Layer 3 of a small transformer language model trained on English Wikipedia (9 layers, counted from 0, width 96).
A neuron's activation on a vector x is quick GELU(weights . x + bias), where the dot is the dot product. Quick GELU of z is z times sigmoid(1.702 z).

Input weights of the MLP neurons that the questions are about. A number n stands for (n - 128) times 0.0038.
n13 (bias -0.164): 122, 156, 140, 70, 95, 148, 114, 141, 128, 63, 111, 154, 103, 51, 137, 140, 119, 139, 96, 99, 44, 191, 94, 146, 174, 94, 115, 129, 176, 159, 92, 132, 127, 96, 189, 124, 117, 137, 133, 180, 151, 96, 173, 107, 92, 159, 208, 146, 205, 163, 51, 183, 93, 100, 103, 75, 141, 208, 180, 119, 124, 29, 69, 110, 84, 70, 114, 164, 41, 108, 44, 130, 112, 152, 170, 155, 149, 144, 115, 148, 140, 121, 136, 142, 145, 216, 159, 94, 175, 155, 130, 123, 110, 225, 120, 131
n16 (bias -0.018): 111, 188, 125, 121, 136, 164, 114, 114, 143, 156, 239, 174, 160, 153, 110, 150, 76, 189, 98, 108, 54, 124, 176, 149, 151, 152, 157, 93, 155, 156, 51, 178, 196, 127, 116, 142, 210, 122, 104, 121, 140, 88, 126, 106, 135, 167, 158, 142, 105, 149, 157, 116, 87, 129, 101, 175, 133, 156, 125, 150, 54, 86, 129, 100, 128, 139, 174, 110, 80, 121, 107, 90, 99, 181, 107, 110, 178, 36, 129, 140, 98, 126, 123, 193, 129, 162, 165, 146, 124, 131, 99, 90, 205, 156, 117, 109
n27 (bias -0.166): 119, 176, 32, 153, 81, 122, 149, 148, 140, 119, 108, 130, 67, 168, 92, 192, 114, 46, 181, 198, 143, 115, 154, 134, 138, 130, 101, 156, 89, 161, 96, 110, 160, 155, 167, 96, 159, 165, 140, 68, 131, 190, 86, 114, 111, 124, 97, 129, 160, 132, 142, 116, 143, 114, 123, 81, 125, 180, 163, 128, 100, 107, 7, 127, 162, 71, 148, 122, 167, 199, 90, 161, 97, 125, 167, 150, 102, 155, 87, 230, 95, 96, 70, 155, 165, 79, 224, 133, 221, 110, 164, 169, 83, 148, 163, 144
n99 (bias -0.083): 132, 121, 144, 100, 70, 148, 78, 123, 93, 137, 130, 158, 114, 95, 107, 161, 74, 122, 122, 197, 102, 159, 212, 123, 99, 77, 116, 111, 96, 161, 114, 107, 149, 115, 145, 79, 79, 157, 138, 84, 200, 196, 173, 165, 145, 145, 142, 128, 146, 96, 182, 162, 109, 114, 132, 152, 76, 94, 194, 61, 30, 145, 101, 61, 91, 147, 155, 177, 110, 153, 123, 118, 126, 200, 239, 175, 155, 74, 66, 171, 137, 72, 78, 223, 200, 100, 137, 149, 109, 82, 153, 110, 86, 175, 145, 95
n106 (bias -0.123): 108, 68, 86, 161, 207, 104, 121, 87, 105, 156, 121, 137, 137, 140, 153, 140, 95, 222, 102, 130, 93, 173, 61, 38, 104, 147, 240, 84, 137, 212, 97, 164, 76, 95, 90, 175, 37, 152, 110, 150, 79, 100, 153, 72, 108, 150, 158, 31, 138, 141, 134, 155, 64, 123, 134, 128, 110, 156, 138, 101, 62, 110, 151, 165, 141, 146, 126, 171, 34, 130, 114, 115, 160, 106, 187, 138, 154, 133, 137, 158, 136, 112, 104, 131, 156, 110, 154, 131, 143, 131, 127, 113, 179, 170, 202, 117
n107 (bias -0.113): 120, 193, 103, 70, 148, 167, 77, 173, 116, 107, 127, 111, 102, 139, 85, 217, 71, 96, 176, 180, 158, 114, 80, 74, 130, 118, 165, 161, 86, 106, 121, 71, 135, 107, 220, 106, 161, 143, 188, 89, 186, 111, 111, 159, 100, 128, 90, 136, 112, 163, 173, 135, 142, 88, 113, 122, 120, 120, 194, 147, 53, 83, 99, 118, 142, 110, 81, 152, 134, 58, 112, 74, 77, 119, 195, 157, 74, 148, 138, 112, 91, 114, 168, 147, 193, 138, 105, 114, 91, 60, 183, 140, 75, 166, 213, 72
n122 (bias -0.162): 70, 103, 118, 118, 57, 146, 93, 87, 136, 166, 94, 137, 117, 212, 170, 153, 75, 89, 129, 206, 111, 142, 174, 191, 129, 176, 172, 51, 157, 81, 90, 111, 97, 137, 137, 116, 51, 133, 165, 137, 79, 186, 151, 79, 65, 209, 103, 76, 133, 123, 107, 83, 90, 76, 182, 96, 133, 144, 174, 155, 72, 144, 121, 149, 114, 90, 132, 138, 98, 212, 56, 203, 117, 195, 246, 154, 119, 179, 144, 148, 83, 114, 91, 105, 171, 116, 140, 167, 52, 128, 183, 102, 134, 164, 148, 124
n208 (bias -0.172): 86, 150, 179, 128, 52, 92, 143, 32, 81, 193, 160, 129, 144, 114, 91, 176, 97, 103, 147, 198, 81, 90, 105, 127, 142, 122, 130, 143, 140, 87, 117, 98, 78, 100, 234, 121, 157, 139, 179, 178, 74, 95, 177, 183, 71, 110, 165, 146, 140, 133, 86, 92, 151, 102, 162, 58, 199, 146, 120, 101, 206, 50, 176, 79, 97, 95, 147, 129, 167, 161, 96, 104, 58, 158, 215, 163, 173, 171, 99, 119, 106, 129, 131, 136, 139, 82, 144, 194, 189, 161, 76, 84, 130, 175, 127, 71
n221 (bias -0.179): 163, 101, 66, 126, 175, 157, 118, 143, 84, 108, 126, 152, 133, 159, 112, 167, 99, 81, 157, 96, 130, 126, 107, 84, 138, 106, 152, 73, 55, 211, 124, 222, 221, 58, 149, 89, 160, 161, 151, 118, 87, 161, 137, 150, 116, 194, 164, 111, 155, 242, 138, 147, 78, 106, 105, 71, 207, 161, 60, 160, 108, 111, 90, 159, 139, 88, 184, 161, 101, 111, 109, 159, 123, 156, 160, 207, 133, 83, 85, 120, 103, 63, 180, 136, 112, 116, 196, 146, 99, 138, 55, 164, 112, 161, 76, 104
n252 (bias -0.104): 132, 131, 103, 155, 120, 170, 108, 143, 127, 163, 149, 200, 167, 63, 167, 245, 120, 122, 109, 117, 76, 77, 147, 83, 163, 162, 155, 58, 57, 92, 134, 106, 127, 114, 218, 114, 124, 119, 114, 127, 108, 82, 227, 143, 44, 200, 173, 53, 127, 162, 123, 162, 120, 72, 114, 81, 76, 124, 244, 196, 140, 54, 140, 83, 131, 106, 130, 120, 67, 90, 57, 110, 127, 182, 162, 181, 187, 84, 122, 122, 187, 97, 105, 132, 106, 184, 128, 130, 146, 81, 177, 130, 128, 150, 151, 121
n255 (bias -0.158): 130, 142, 159, 23, 109, 138, 162, 127, 92, 141, 119, 143, 102, 141, 117, 191, 71, 158, 125, 141, 180, 64, 101, 97, 129, 98, 96, 141, 116, 144, 119, 136, 160, 51, 182, 65, 139, 170, 186, 88, 156, 132, 121, 161, 212, 168, 109, 128, 100, 104, 132, 142, 168, 129, 117, 59, 168, 104, 183, 110, 161, 135, 90, 115, 65, 119, 173, 157, 78, 234, 86, 113, 112, 144, 118, 162, 128, 70, 119, 128, 82, 135, 115, 100, 122, 114, 142, 117, 194, 216, 178, 117, 152, 110, 228, 91
n296 (bias -0.217): 113, 176, 172, 123, 105, 90, 53, 146, 43, 174, 121, 114, 144, 163, 123, 129, 133, 89, 179, 189, 89, 83, 131, 95, 94, 119, 165, 70, 123, 125, 128, 123, 141, 75, 170, 86, 120, 192, 177, 99, 167, 126, 215, 114, 77, 112, 161, 82, 124, 187, 99, 79, 127, 102, 145, 101, 163, 157, 140, 152, 37, 125, 82, 160, 173, 89, 162, 112, 144, 104, 144, 158, 144, 203, 219, 184, 123, 111, 78, 154, 140, 88, 89, 221, 148, 78, 84, 142, 156, 139, 144, 138, 120, 132, 208, 153
n304 (bias -0.155): 149, 29, 125, 54, 142, 115, 138, 114, 155, 180, 199, 231, 147, 146, 101, 127, 85, 118, 151, 78, 132, 146, 133, 68, 173, 154, 173, 136, 129, 79, 104, 161, 104, 124, 72, 112, 137, 43, 154, 189, 88, 179, 161, 112, 175, 172, 100, 48, 93, 166, 180, 104, 119, 81, 191, 110, 80, 95, 111, 67, 119, 124, 150, 130, 94, 97, 83, 68, 129, 111, 46, 70, 139, 181, 117, 192, 195, 107, 111, 164, 120, 88, 154, 110, 127, 210, 132, 118, 121, 106, 161, 102, 145, 146, 193, 61
n336 (bias -0.062): 106, 120, 146, 132, 151, 216, 168, 131, 120, 134, 106, 131, 150, 86, 142, 142, 83, 116, 182, 100, 94, 120, 181, 101, 155, 133, 118, 143, 126, 132, 119, 93, 124, 117, 216, 102, 161, 92, 143, 191, 69, 154, 86, 98, 106, 130, 153, 105, 121, 135, 79, 136, 102, 124, 155, 92, 53, 180, 124, 162, 150, 48, 128, 138, 154, 119, 125, 135, 6, 152, 62, 86, 101, 117, 101, 135, 143, 111, 51, 140, 139, 72, 183, 110, 25, 248, 139, 136, 155, 125, 196, 186, 94, 169, 227, 125
n338 (bias -0.071): 161, 47, 157, 129, 129, 162, 66, 147, 129, 135, 138, 120, 153, 126, 126, 207, 113, 119, 56, 154, 165, 128, 169, 141, 120, 100, 153, 126, 20, 166, 133, 144, 177, 74, 134, 92, 157, 107, 149, 117, 125, 113, 154, 163, 162, 91, 130, 121, 120, 122, 88, 190, 182, 98, 138, 66, 142, 198, 174, 101, 143, 142, 105, 142, 55, 154, 121, 94, 112, 103, 117, 117, 101, 134, 48, 106, 179, 120, 136, 130, 139, 184, 136, 101, 110, 130, 51, 125, 108, 128, 126, 188, 78, 177, 98, 120
n355 (bias -0.156): 114, 136, 106, 103, 149, 183, 173, 93, 144, 88, 159, 200, 120, 153, 160, 139, 36, 130, 182, 163, 90, 65, 180, 79, 151, 108, 158, 143, 142, 155, 129, 236, 44, 119, 135, 135, 29, 49, 147, 134, 138, 76, 160, 90, 109, 88, 91, 150, 100, 172, 117, 159, 95, 93, 141, 101, 104, 229, 193, 139, 142, 61, 58, 192, 159, 80, 130, 168, 66, 167, 117, 111, 196, 169, 127, 120, 179, 139, 171, 133, 117, 74, 129, 106, 102, 166, 120, 102, 169, 86, 142, 183, 124, 146, 120, 127
n356 (bias -0.089): 123, 104, 149, 113, 149, 153, 177, 103, 106, 182, 161, 111, 112, 130, 147, 114, 55, 75, 125, 129, 76, 161, 168, 76, 122, 123, 140, 137, 121, 140, 132, 163, 112, 103, 121, 148, 29, 86, 118, 200, 134, 139, 151, 84, 204, 166, 133, 113, 102, 123, 57, 110, 118, 126, 92, 178, 125, 92, 107, 90, 188, 98, 184, 110, 66, 116, 110, 97, 146, 188, 127, 171, 168, 146, 118, 176, 183, 87, 54, 108, 94, 159, 155, 125, 186, 68, 130, 134, 149, 117, 135, 146, 59, 138, 129, 160
n357 (bias -0.222): 28, 21, 100, 73, 95, 174, 94, 149, 182, 120, 199, 109, 159, 135, 26, 150, 128, 76, 122, 159, 52, 146, 71, 164, 114, 65, 89, 203, 119, 141, 108, 170, 50, 61, 144, 142, 93, 100, 190, 112, 83, 159, 152, 91, 154, 124, 111, 135, 108, 195, 41, 82, 106, 77, 150, 113, 43, 131, 137, 118, 114, 30, 132, 91, 79, 123, 150, 83, 36, 72, 56, 202, 140, 102, 183, 124, 162, 82, 139, 123, 121, 134, 117, 141, 193, 149, 140, 177, 148, 177, 106, 214, 193, 190, 165, 128

Each question shows a token from some text and the vector x that enters the MLP there. A number n stands for (n - 128) times 0.039.

"oun": 135, 159, 121, 129, 161, 103, 182, 99, 127, 119, 111, 166, 116, 90, 139, 100, 128, 124, 137, 99, 149, 108, 155, 105, 146, 152, 116, 148, 114, 135, 98, 131, 87, 170, 135, 107, 121, 95, 82, 169, 105, 147, 114, 143, 135, 91, 124, 144, 130, 147, 147, 161, 122, 147, 137, 155, 106, 109, 146, 143, 155, 137, 105, 133, 175, 167, 116, 161, 124, 98, 140, 75, 148, 129, 82, 133, 151, 96, 109, 97, 95, 131, 148, 104, 97, 122, 128, 138, 129, 124, 99, 122, 156, 157, 110, 130
The three highest activations, in order: n355, n336, n304

" L": 114, 144, 133, 110, 129, 106, 139, 134, 110, 121, 137, 140, 111, 110, 221, 134, 167, 126, 114, 136, 118, 157, 99, 115, 130, 123, 130, 133, 122, 122, 123, 109, 128, 139, 115, 102, 109, 133, 88, 125, 153, 115, 160, 138, 125, 106, 179, 117, 160, 134, 114, 110, 104, 120, 131, 127, 128, 129, 122, 123, 124, 151, 144, 123, 106, 142, 107, 142, 138, 108, 182, 98, 113, 146, 147, 136, 111, 138, 131, 67, 117, 140, 126, 115, 135, 123, 136, 129, 123, 142, 124, 132, 129, 108, 134, 145
The three highest activations, in order: n13, n106, n296

"a": 111, 164, 159, 101, 110, 73, 99, 141, 129, 148, 82, 92, 132, 143, 169, 89, 159, 133, 145, 125, 102, 132, 144, 158, 103, 154, 116, 120, 155, 113, 115, 127, 156, 146, 116, 111, 121, 120, 71, 79, 114, 122, 105, 136, 133, 101, 98, 116, 155, 114, 174, 123, 132, 138, 133, 112, 124, 144, 133, 131, 145, 163, 120, 129, 108, 152, 137, 103, 135, 164, 179, 136, 120, 83, 156, 143, 116, 134, 127, 142, 100, 167, 150, 139, 140, 117, 154, 120, 132, 158, 104, 119, 115, 107, 140, 133
The most active neuron and its activation: n27, at about 0.71

" m": 116, 141, 121, 140, 128, 130, 102, 144, 142, 126, 142, 150, 124, 104, 219, 124, 150, 134, 104, 121, 122, 142, 147, 168, 128, 116, 128, 123, 142, 88, 111, 96, 125, 143, 131, 134, 114, 164, 85, 99, 132, 117, 121, 130, 129, 144, 152, 124, 139, 125, 142, 139, 131, 148, 121, 104, 140, 147, 130, 129, 123, 133, 129, 102, 114, 141, 127, 128, 133, 88, 147, 113, 135, 144, 134, 153, 89, 115, 144, 69, 110, 110, 128, 123, 123, 152, 134, 102, 121, 136, 123, 114, 140, 124, 139, 133
The neuron with the highest activation: n252

" n": 135, 157, 143, 152, 123, 114, 113, 137, 137, 131, 125, 144, 100, 115, 210, 174, 154, 142, 136, 95, 118, 142, 136, 181, 114, 119, 132, 111, 138, 104, 111, 134, 128, 150, 123, 123, 115, 129, 102, 104, 144, 97, 108, 120, 151, 86, 151, 120, 137, 125, 146, 107, 113, 152, 123, 120, 158, 152, 133, 108, 127, 112, 120, 105, 101, 135, 113, 133, 119, 118, 143, 130, 126, 113, 130, 131, 95, 113, 121, 96, 137, 134, 162, 119, 138, 148, 133, 87, 142, 141, 124, 140, 96, 129, 139, 169
The neuron with the highest activation: n13

"e": 109, 131, 111, 146, 120, 77, 138, 139, 93, 169, 114, 134, 115, 116, 123, 62, 161, 132, 141, 111, 76, 121, 141, 185, 140, 127, 141, 138, 151, 92, 127, 129, 120, 176, 112, 119, 123, 124, 102, 103, 189, 134, 136, 85, 154, 111, 122, 130, 157, 141, 142, 104, 101, 159, 143, 104, 98, 110, 94, 150, 133, 140, 130, 112, 98, 173, 123, 92, 168, 128, 174, 140, 130, 140, 138, 128, 112, 138, 122, 129, 114, 160, 123, 160, 129, 130, 131, 108, 118, 151, 130, 148, 142, 89, 130, 162
The neuron with the highest activation: n296

"\n": 101, 87, 111, 117, 159, 128, 119, 149, 168, 143, 119, 140, 138, 133, 168, 129, 152, 131, 109, 100, 127, 117, 124, 164, 157, 125, 113, 119, 105, 126, 105, 74, 134, 143, 77, 152, 126, 153, 90, 102, 115, 140, 162, 140, 125, 135, 122, 136, 165, 149, 161, 125, 107, 105, 94, 169, 91, 143, 122, 100, 131, 124, 157, 114, 114, 157, 135, 149, 148, 142, 174, 160, 107, 146, 135, 119, 136, 96, 136, 118, 128, 112, 110, 111, 126, 124, 147, 108, 108, 143, 138, 110, 115, 122, 117, 141
The neuron with the highest activation: n99

"ong": 130, 159, 139, 132, 144, 104, 136, 115, 132, 150, 106, 134, 121, 126, 116, 128, 155, 155, 176, 154, 101, 113, 148, 178, 135, 131, 109, 107, 104, 108, 81, 154, 107, 119, 120, 74, 133, 140, 119, 126, 138, 137, 147, 165, 90, 97, 124, 130, 116, 131, 119, 123, 164, 107, 117, 118, 142, 104, 108, 128, 153, 155, 130, 148, 133, 160, 156, 135, 99, 136, 179, 146, 184, 183, 130, 139, 116, 145, 133, 87, 115, 133, 135, 60, 110, 86, 117, 109, 87, 125, 116, 112, 149, 98, 123, 149
The three highest activations, in order: n296, n122, n208

"ac": 127, 182, 129, 126, 151, 116, 122, 138, 126, 105, 93, 157, 104, 156, 144, 133, 121, 95, 128, 135, 143, 138, 129, 153, 125, 152, 126, 161, 146, 114, 173, 135, 132, 131, 87, 181, 129, 96, 111, 126, 142, 116, 97, 137, 117, 97, 126, 165, 94, 133, 143, 133, 154, 133, 140, 150, 85, 184, 96, 134, 150, 140, 114, 81, 139, 183, 135, 121, 161, 120, 155, 113, 117, 67, 121, 143, 128, 147, 134, 131, 133, 106, 105, 71, 114, 103, 91, 129, 132, 99, 126, 143, 119, 146, 124, 110
Which two neurons fire most, strongest first? n355, n107

"ff": 152, 141, 129, 134, 97, 66, 123, 160, 107, 125, 136, 132, 124, 131, 124, 164, 158, 141, 186, 157, 137, 140, 122, 204, 130, 139, 125, 162, 132, 106, 125, 136, 136, 134, 124, 115, 123, 92, 68, 96, 87, 130, 133, 145, 181, 133, 102, 100, 142, 139, 119, 131, 140, 156, 86, 123, 138, 104, 128, 128, 143, 126, 115, 124, 126, 124, 129, 114, 137, 115, 160, 116, 97, 104, 113, 134, 124, 134, 106, 81, 79, 184, 137, 158, 145, 98, 146, 124, 130, 133, 143, 105, 131, 104, 134, 151
The neuron with the highest activation: n27

"re": 102, 161, 159, 155, 133, 82, 84, 124, 141, 115, 93, 113, 99, 125, 123, 93, 165, 122, 163, 123, 133, 180, 121, 106, 131, 128, 115, 120, 91, 86, 96, 109, 129, 167, 96, 133, 131, 126, 109, 115, 131, 144, 85, 161, 152, 149, 95, 144, 138, 147, 173, 128, 152, 146, 151, 111, 73, 138, 148, 107, 165, 151, 121, 124, 133, 123, 146, 120, 164, 120, 145, 127, 140, 159, 134, 133, 156, 109, 108, 111, 86, 148, 163, 141, 88, 107, 136, 137, 100, 150, 113, 113, 113, 142, 167, 154
The most active neuron and its activation: n27, at about 0.25

"t": 145, 108, 129, 119, 116, 88, 111, 141, 115, 118, 147, 142, 103, 121, 143, 102, 152, 135, 129, 133, 116, 130, 108, 126, 134, 156, 151, 146, 117, 111, 135, 116, 164, 142, 173, 113, 126, 102, 86, 113, 168, 115, 115, 144, 166, 122, 113, 139, 167, 114, 153, 119, 131, 153, 96, 101, 152, 83, 98, 121, 173, 106, 119, 111, 104, 179, 120, 136, 162, 102, 224, 143, 138, 90, 148, 141, 126, 152, 150, 105, 100, 126, 139, 113, 132, 100, 127, 99, 138, 132, 108, 139, 103, 112, 124, 118
The neuron with the highest activation: n356

" f": 115, 125, 144, 129, 122, 102, 109, 131, 158, 140, 131, 134, 96, 116, 210, 121, 156, 113, 110, 146, 109, 148, 133, 182, 121, 137, 153, 95, 124, 90, 111, 109, 132, 132, 149, 127, 130, 141, 82, 94, 101, 115, 94, 129, 140, 96, 121, 137, 137, 137, 131, 121, 131, 151, 119, 138, 160, 142, 138, 123, 142, 134, 105, 103, 129, 130, 132, 133, 126, 119, 150, 140, 129, 124, 158, 131, 100, 130, 145, 82, 124, 121, 140, 123, 156, 108, 124, 110, 132, 140, 135, 125, 124, 96, 165, 146
The most active neuron and its activation: n122, at about 1.1

"ate": 128, 141, 94, 132, 132, 131, 143, 105, 92, 134, 116, 114, 114, 92, 124, 87, 162, 63, 96, 129, 107, 96, 146, 134, 127, 139, 110, 149, 123, 152, 171, 125, 186, 170, 88, 128, 173, 140, 121, 152, 129, 166, 108, 146, 119, 71, 161, 141, 130, 138, 134, 123, 126, 126, 90, 142, 159, 108, 91, 133, 188, 142, 120, 113, 155, 150, 127, 132, 133, 116, 138, 123, 150, 149, 128, 118, 138, 122, 132, 127, 113, 121, 127, 140, 107, 106, 118, 145, 138, 93, 107, 170, 120, 96, 168, 150
The neuron with the highest activation: n27

"ad": 100, 130, 139, 116, 149, 159, 152, 104, 100, 129, 93, 113, 114, 128, 134, 121, 169, 134, 105, 142, 111, 125, 137, 162, 104, 108, 115, 133, 164, 91, 96, 136, 121, 174, 103, 116, 188, 152, 115, 94, 68, 134, 104, 114, 136, 124, 132, 114, 105, 138, 108, 136, 163, 125, 159, 112, 96, 146, 115, 125, 154, 144, 137, 131, 125, 141, 106, 136, 131, 122, 177, 140, 155, 100, 182, 124, 111, 202, 129, 134, 126, 127, 120, 133, 112, 133, 118, 121, 113, 151, 86, 146, 122, 127, 89, 160
Which two neurons fire most, strongest first? n122, n208

"u": 136, 148, 105, 114, 153, 100, 140, 143, 99, 128, 78, 133, 106, 101, 144, 112, 131, 150, 97, 142, 161, 134, 134, 204, 112, 90, 95, 144, 141, 127, 108, 113, 134, 142, 141, 116, 159, 148, 144, 133, 122, 121, 95, 145, 135, 180, 69, 133, 111, 127, 183, 101, 131, 112, 151, 139, 126, 129, 145, 175, 150, 120, 91, 138, 124, 154, 143, 134, 90, 86, 119, 146, 105, 138, 127, 111, 138, 120, 117, 99, 109, 130, 97, 101, 144, 129, 140, 125, 124, 157, 138, 134, 144, 114, 131, 174
Which two neurons fire most, strongest first? n255, n27

"ut": 139, 123, 98, 145, 192, 103, 144, 153, 116, 106, 88, 141, 81, 120, 126, 128, 155, 105, 141, 134, 149, 152, 91, 163, 95, 129, 119, 142, 108, 157, 103, 143, 129, 99, 161, 132, 157, 144, 127, 99, 142, 135, 82, 138, 129, 164, 103, 120, 95, 143, 141, 129, 126, 142, 146, 119, 154, 119, 171, 131, 125, 133, 120, 125, 105, 169, 163, 158, 117, 109, 137, 103, 147, 81, 162, 128, 133, 144, 104, 99, 104, 109, 108, 89, 122, 143, 126, 148, 99, 169, 89, 139, 132, 105, 133, 166
The neuron with the highest activation: n221

" of": 126, 146, 120, 111, 132, 107, 116, 136, 116, 141, 97, 140, 149, 123, 128, 140, 125, 135, 77, 140, 127, 137, 131, 121, 101, 110, 144, 100, 144, 84, 114, 110, 123, 139, 114, 94, 130, 167, 126, 86, 154, 138, 125, 140, 125, 107, 132, 129, 168, 124, 124, 99, 109, 150, 142, 142, 134, 112, 121, 147, 149, 159, 129, 109, 130, 153, 130, 108, 144, 109, 203, 89, 142, 130, 179, 144, 143, 163, 81, 85, 144, 129, 110, 121, 135, 108, 140, 124, 123, 126, 171, 148, 115, 86, 145, 182
The three highest activations, in order: n296, n99, n107

"ol": 116, 132, 96, 145, 136, 122, 116, 104, 123, 112, 103, 112, 156, 82, 140, 107, 156, 103, 132, 166, 119, 142, 106, 152, 124, 150, 90, 135, 133, 118, 146, 125, 100, 116, 138, 140, 116, 134, 128, 125, 121, 128, 94, 130, 111, 105, 109, 105, 181, 88, 141, 109, 144, 148, 139, 110, 210, 86, 144, 137, 152, 128, 155, 114, 131, 156, 140, 129, 98, 128, 172, 122, 134, 119, 98, 115, 82, 147, 154, 112, 114, 119, 162, 104, 125, 125, 121, 144, 141, 170, 151, 107, 140, 175, 117, 171
The neuron with the highest activation: n208

"as": 111, 136, 166, 96, 154, 123, 103, 145, 118, 108, 95, 102, 128, 114, 123, 119, 170, 79, 119, 133, 132, 146, 123, 182, 125, 128, 109, 132, 159, 100, 108, 116, 102, 176, 140, 144, 133, 118, 119, 96, 115, 134, 82, 110, 132, 102, 105, 153, 106, 139, 128, 147, 149, 150, 178, 118, 73, 132, 127, 136, 135, 125, 143, 104, 102, 137, 133, 133, 144, 125, 168, 90, 160, 96, 166, 134, 138, 187, 120, 103, 142, 142, 124, 124, 149, 117, 135, 153, 93, 149, 84, 135, 134, 154, 100, 160
The most active neuron and its activation: n357, at about 1.4

"ated": 126, 147, 134, 91, 154, 112, 138, 132, 105, 132, 109, 116, 134, 126, 87, 88, 155, 101, 162, 141, 148, 117, 156, 140, 132, 118, 123, 115, 136, 133, 113, 104, 126, 203, 113, 121, 133, 175, 105, 117, 133, 140, 108, 124, 106, 98, 100, 127, 122, 116, 126, 134, 118, 154, 131, 117, 164, 130, 143, 134, 145, 117, 143, 161, 150, 156, 158, 134, 95, 143, 175, 136, 153, 135, 175, 119, 104, 131, 167, 82, 106, 106, 130, 108, 94, 91, 116, 106, 99, 143, 127, 123, 117, 95, 172, 156
The neuron with the highest activation: n296

" to": 132, 141, 157, 139, 140, 105, 127, 144, 130, 132, 116, 124, 124, 107, 150, 187, 147, 150, 95, 96, 113, 126, 135, 117, 81, 130, 127, 118, 141, 134, 119, 122, 126, 136, 110, 120, 117, 156, 91, 106, 166, 120, 115, 131, 153, 111, 171, 160, 136, 111, 106, 120, 105, 168, 126, 164, 140, 125, 105, 109, 126, 154, 90, 111, 129, 166, 128, 112, 139, 116, 193, 107, 161, 134, 160, 104, 150, 121, 139, 102, 148, 109, 129, 84, 128, 81, 107, 145, 122, 115, 162, 130, 87, 137, 93, 180
The neuron with the highest activation: n99

"ation": 120, 107, 140, 80, 145, 120, 147, 117, 109, 126, 137, 94, 106, 113, 125, 123, 118, 97, 149, 148, 128, 109, 133, 136, 149, 137, 136, 146, 125, 129, 172, 106, 158, 161, 100, 156, 129, 145, 120, 100, 143, 167, 96, 147, 106, 100, 102, 139, 125, 144, 116, 134, 134, 118, 118, 113, 151, 122, 133, 158, 154, 167, 107, 149, 129, 150, 163, 136, 135, 100, 165, 144, 155, 104, 133, 113, 101, 79, 108, 95, 80, 141, 139, 142, 98, 106, 142, 127, 105, 138, 77, 158, 123, 130, 150, 205
The three highest activations, in order: n221, n27, n296

" h": 114, 120, 101, 123, 118, 117, 140, 155, 145, 115, 92, 143, 109, 113, 195, 140, 130, 129, 115, 104, 91, 152, 107, 148, 132, 103, 133, 133, 121, 108, 120, 110, 149, 141, 114, 105, 119, 149, 102, 126, 186, 132, 129, 138, 131, 89, 132, 110, 157, 144, 144, 146, 113, 147, 144, 132, 157, 138, 106, 117, 120, 154, 114, 113, 90, 141, 132, 109, 143, 87, 147, 161, 125, 150, 160, 144, 138, 107, 179, 81, 135, 122, 130, 76, 132, 102, 157, 102, 135, 131, 127, 129, 138, 127, 125, 148
Which two neurons fire most, strongest first? n13, n221

"ch": 143, 114, 130, 130, 112, 121, 135, 164, 140, 99, 146, 136, 135, 133, 115, 155, 173, 133, 134, 127, 131, 138, 102, 191, 150, 107, 91, 144, 172, 98, 115, 130, 143, 128, 92, 121, 130, 112, 108, 112, 186, 140, 104, 128, 106, 142, 83, 123, 101, 97, 100, 130, 163, 123, 148, 128, 165, 92, 88, 100, 156, 107, 130, 140, 146, 147, 116, 91, 127, 137, 134, 198, 161, 128, 111, 134, 137, 154, 140, 108, 103, 144, 131, 99, 142, 163, 87, 134, 115, 158, 133, 88, 99, 98, 163, 138
The neuron with the highest activation: n357

" a": 129, 121, 119, 161, 133, 136, 141, 144, 134, 113, 113, 155, 130, 108, 194, 139, 126, 136, 86, 108, 102, 136, 161, 154, 102, 97, 119, 105, 133, 111, 119, 109, 147, 141, 90, 123, 143, 179, 77, 104, 113, 133, 98, 147, 165, 122, 147, 128, 128, 121, 119, 123, 131, 154, 130, 133, 148, 134, 120, 114, 112, 157, 125, 114, 107, 140, 138, 158, 167, 140, 161, 114, 123, 149, 145, 142, 114, 101, 138, 100, 124, 121, 133, 86, 145, 111, 112, 125, 135, 128, 148, 119, 114, 118, 114, 122
The neuron with the highest activation: n99

",": 155, 151, 124, 83, 156, 146, 112, 145, 131, 138, 145, 169, 126, 117, 125, 104, 113, 106, 92, 85, 123, 163, 150, 119, 117, 150, 101, 90, 115, 144, 116, 141, 144, 164, 77, 129, 132, 120, 80, 132, 104, 160, 139, 156, 153, 154, 131, 120, 144, 129, 156, 135, 118, 161, 152, 124, 119, 72, 111, 127, 142, 159, 125, 124, 134, 111, 121, 113, 157, 104, 173, 120, 144, 123, 107, 134, 133, 126, 101, 83, 148, 140, 115, 133, 129, 91, 100, 114, 126, 133, 173, 137, 139, 95, 184, 109
The neuron with the highest activation: n304

"an": 153, 139, 143, 99, 143, 143, 149, 143, 128, 97, 81, 171, 118, 126, 97, 99, 106, 119, 126, 144, 116, 140, 172, 147, 124, 145, 101, 126, 122, 99, 114, 161, 116, 176, 89, 120, 112, 146, 124, 121, 139, 121, 135, 132, 90, 98, 165, 127, 126, 140, 112, 117, 149, 103, 112, 123, 146, 174, 130, 118, 130, 176, 108, 147, 125, 181, 108, 127, 136, 167, 147, 133, 142, 63, 133, 153, 159, 128, 99, 113, 86, 136, 121, 125, 127, 110, 147, 158, 98, 123, 79, 130, 123, 149, 93, 156
The three highest activations, in order: n355, n356, n221

" o": 123, 150, 144, 147, 149, 97, 124, 138, 144, 114, 98, 119, 101, 136, 177, 143, 149, 126, 150, 110, 131, 131, 133, 138, 91, 107, 123, 80, 136, 116, 130, 111, 112, 145, 147, 133, 139, 150, 108, 110, 119, 141, 76, 125, 157, 122, 118, 149, 132, 150, 170, 131, 115, 149, 131, 131, 149, 92, 97, 116, 107, 157, 97, 85, 101, 123, 167, 128, 185, 116, 151, 117, 136, 131, 153, 146, 91, 138, 155, 103, 165, 115, 110, 91, 134, 101, 142, 135, 125, 142, 144, 112, 122, 133, 124, 140
The neuron with the highest activation: n27

" is": 120, 133, 85, 109, 135, 182, 133, 126, 168, 111, 110, 124, 141, 106, 157, 145, 147, 132, 85, 121, 83, 155, 144, 140, 138, 127, 111, 136, 132, 95, 123, 86, 107, 127, 126, 112, 149, 143, 81, 115, 107, 153, 129, 120, 98, 104, 122, 145, 145, 135, 113, 119, 94, 175, 146, 166, 114, 137, 131, 114, 157, 135, 106, 89, 93, 165, 126, 118, 123, 80, 198, 127, 131, 130, 145, 125, 132, 124, 125, 99, 133, 135, 143, 146, 141, 130, 148, 131, 132, 133, 147, 142, 127, 124, 117, 171
The neuron with the highest activation: n357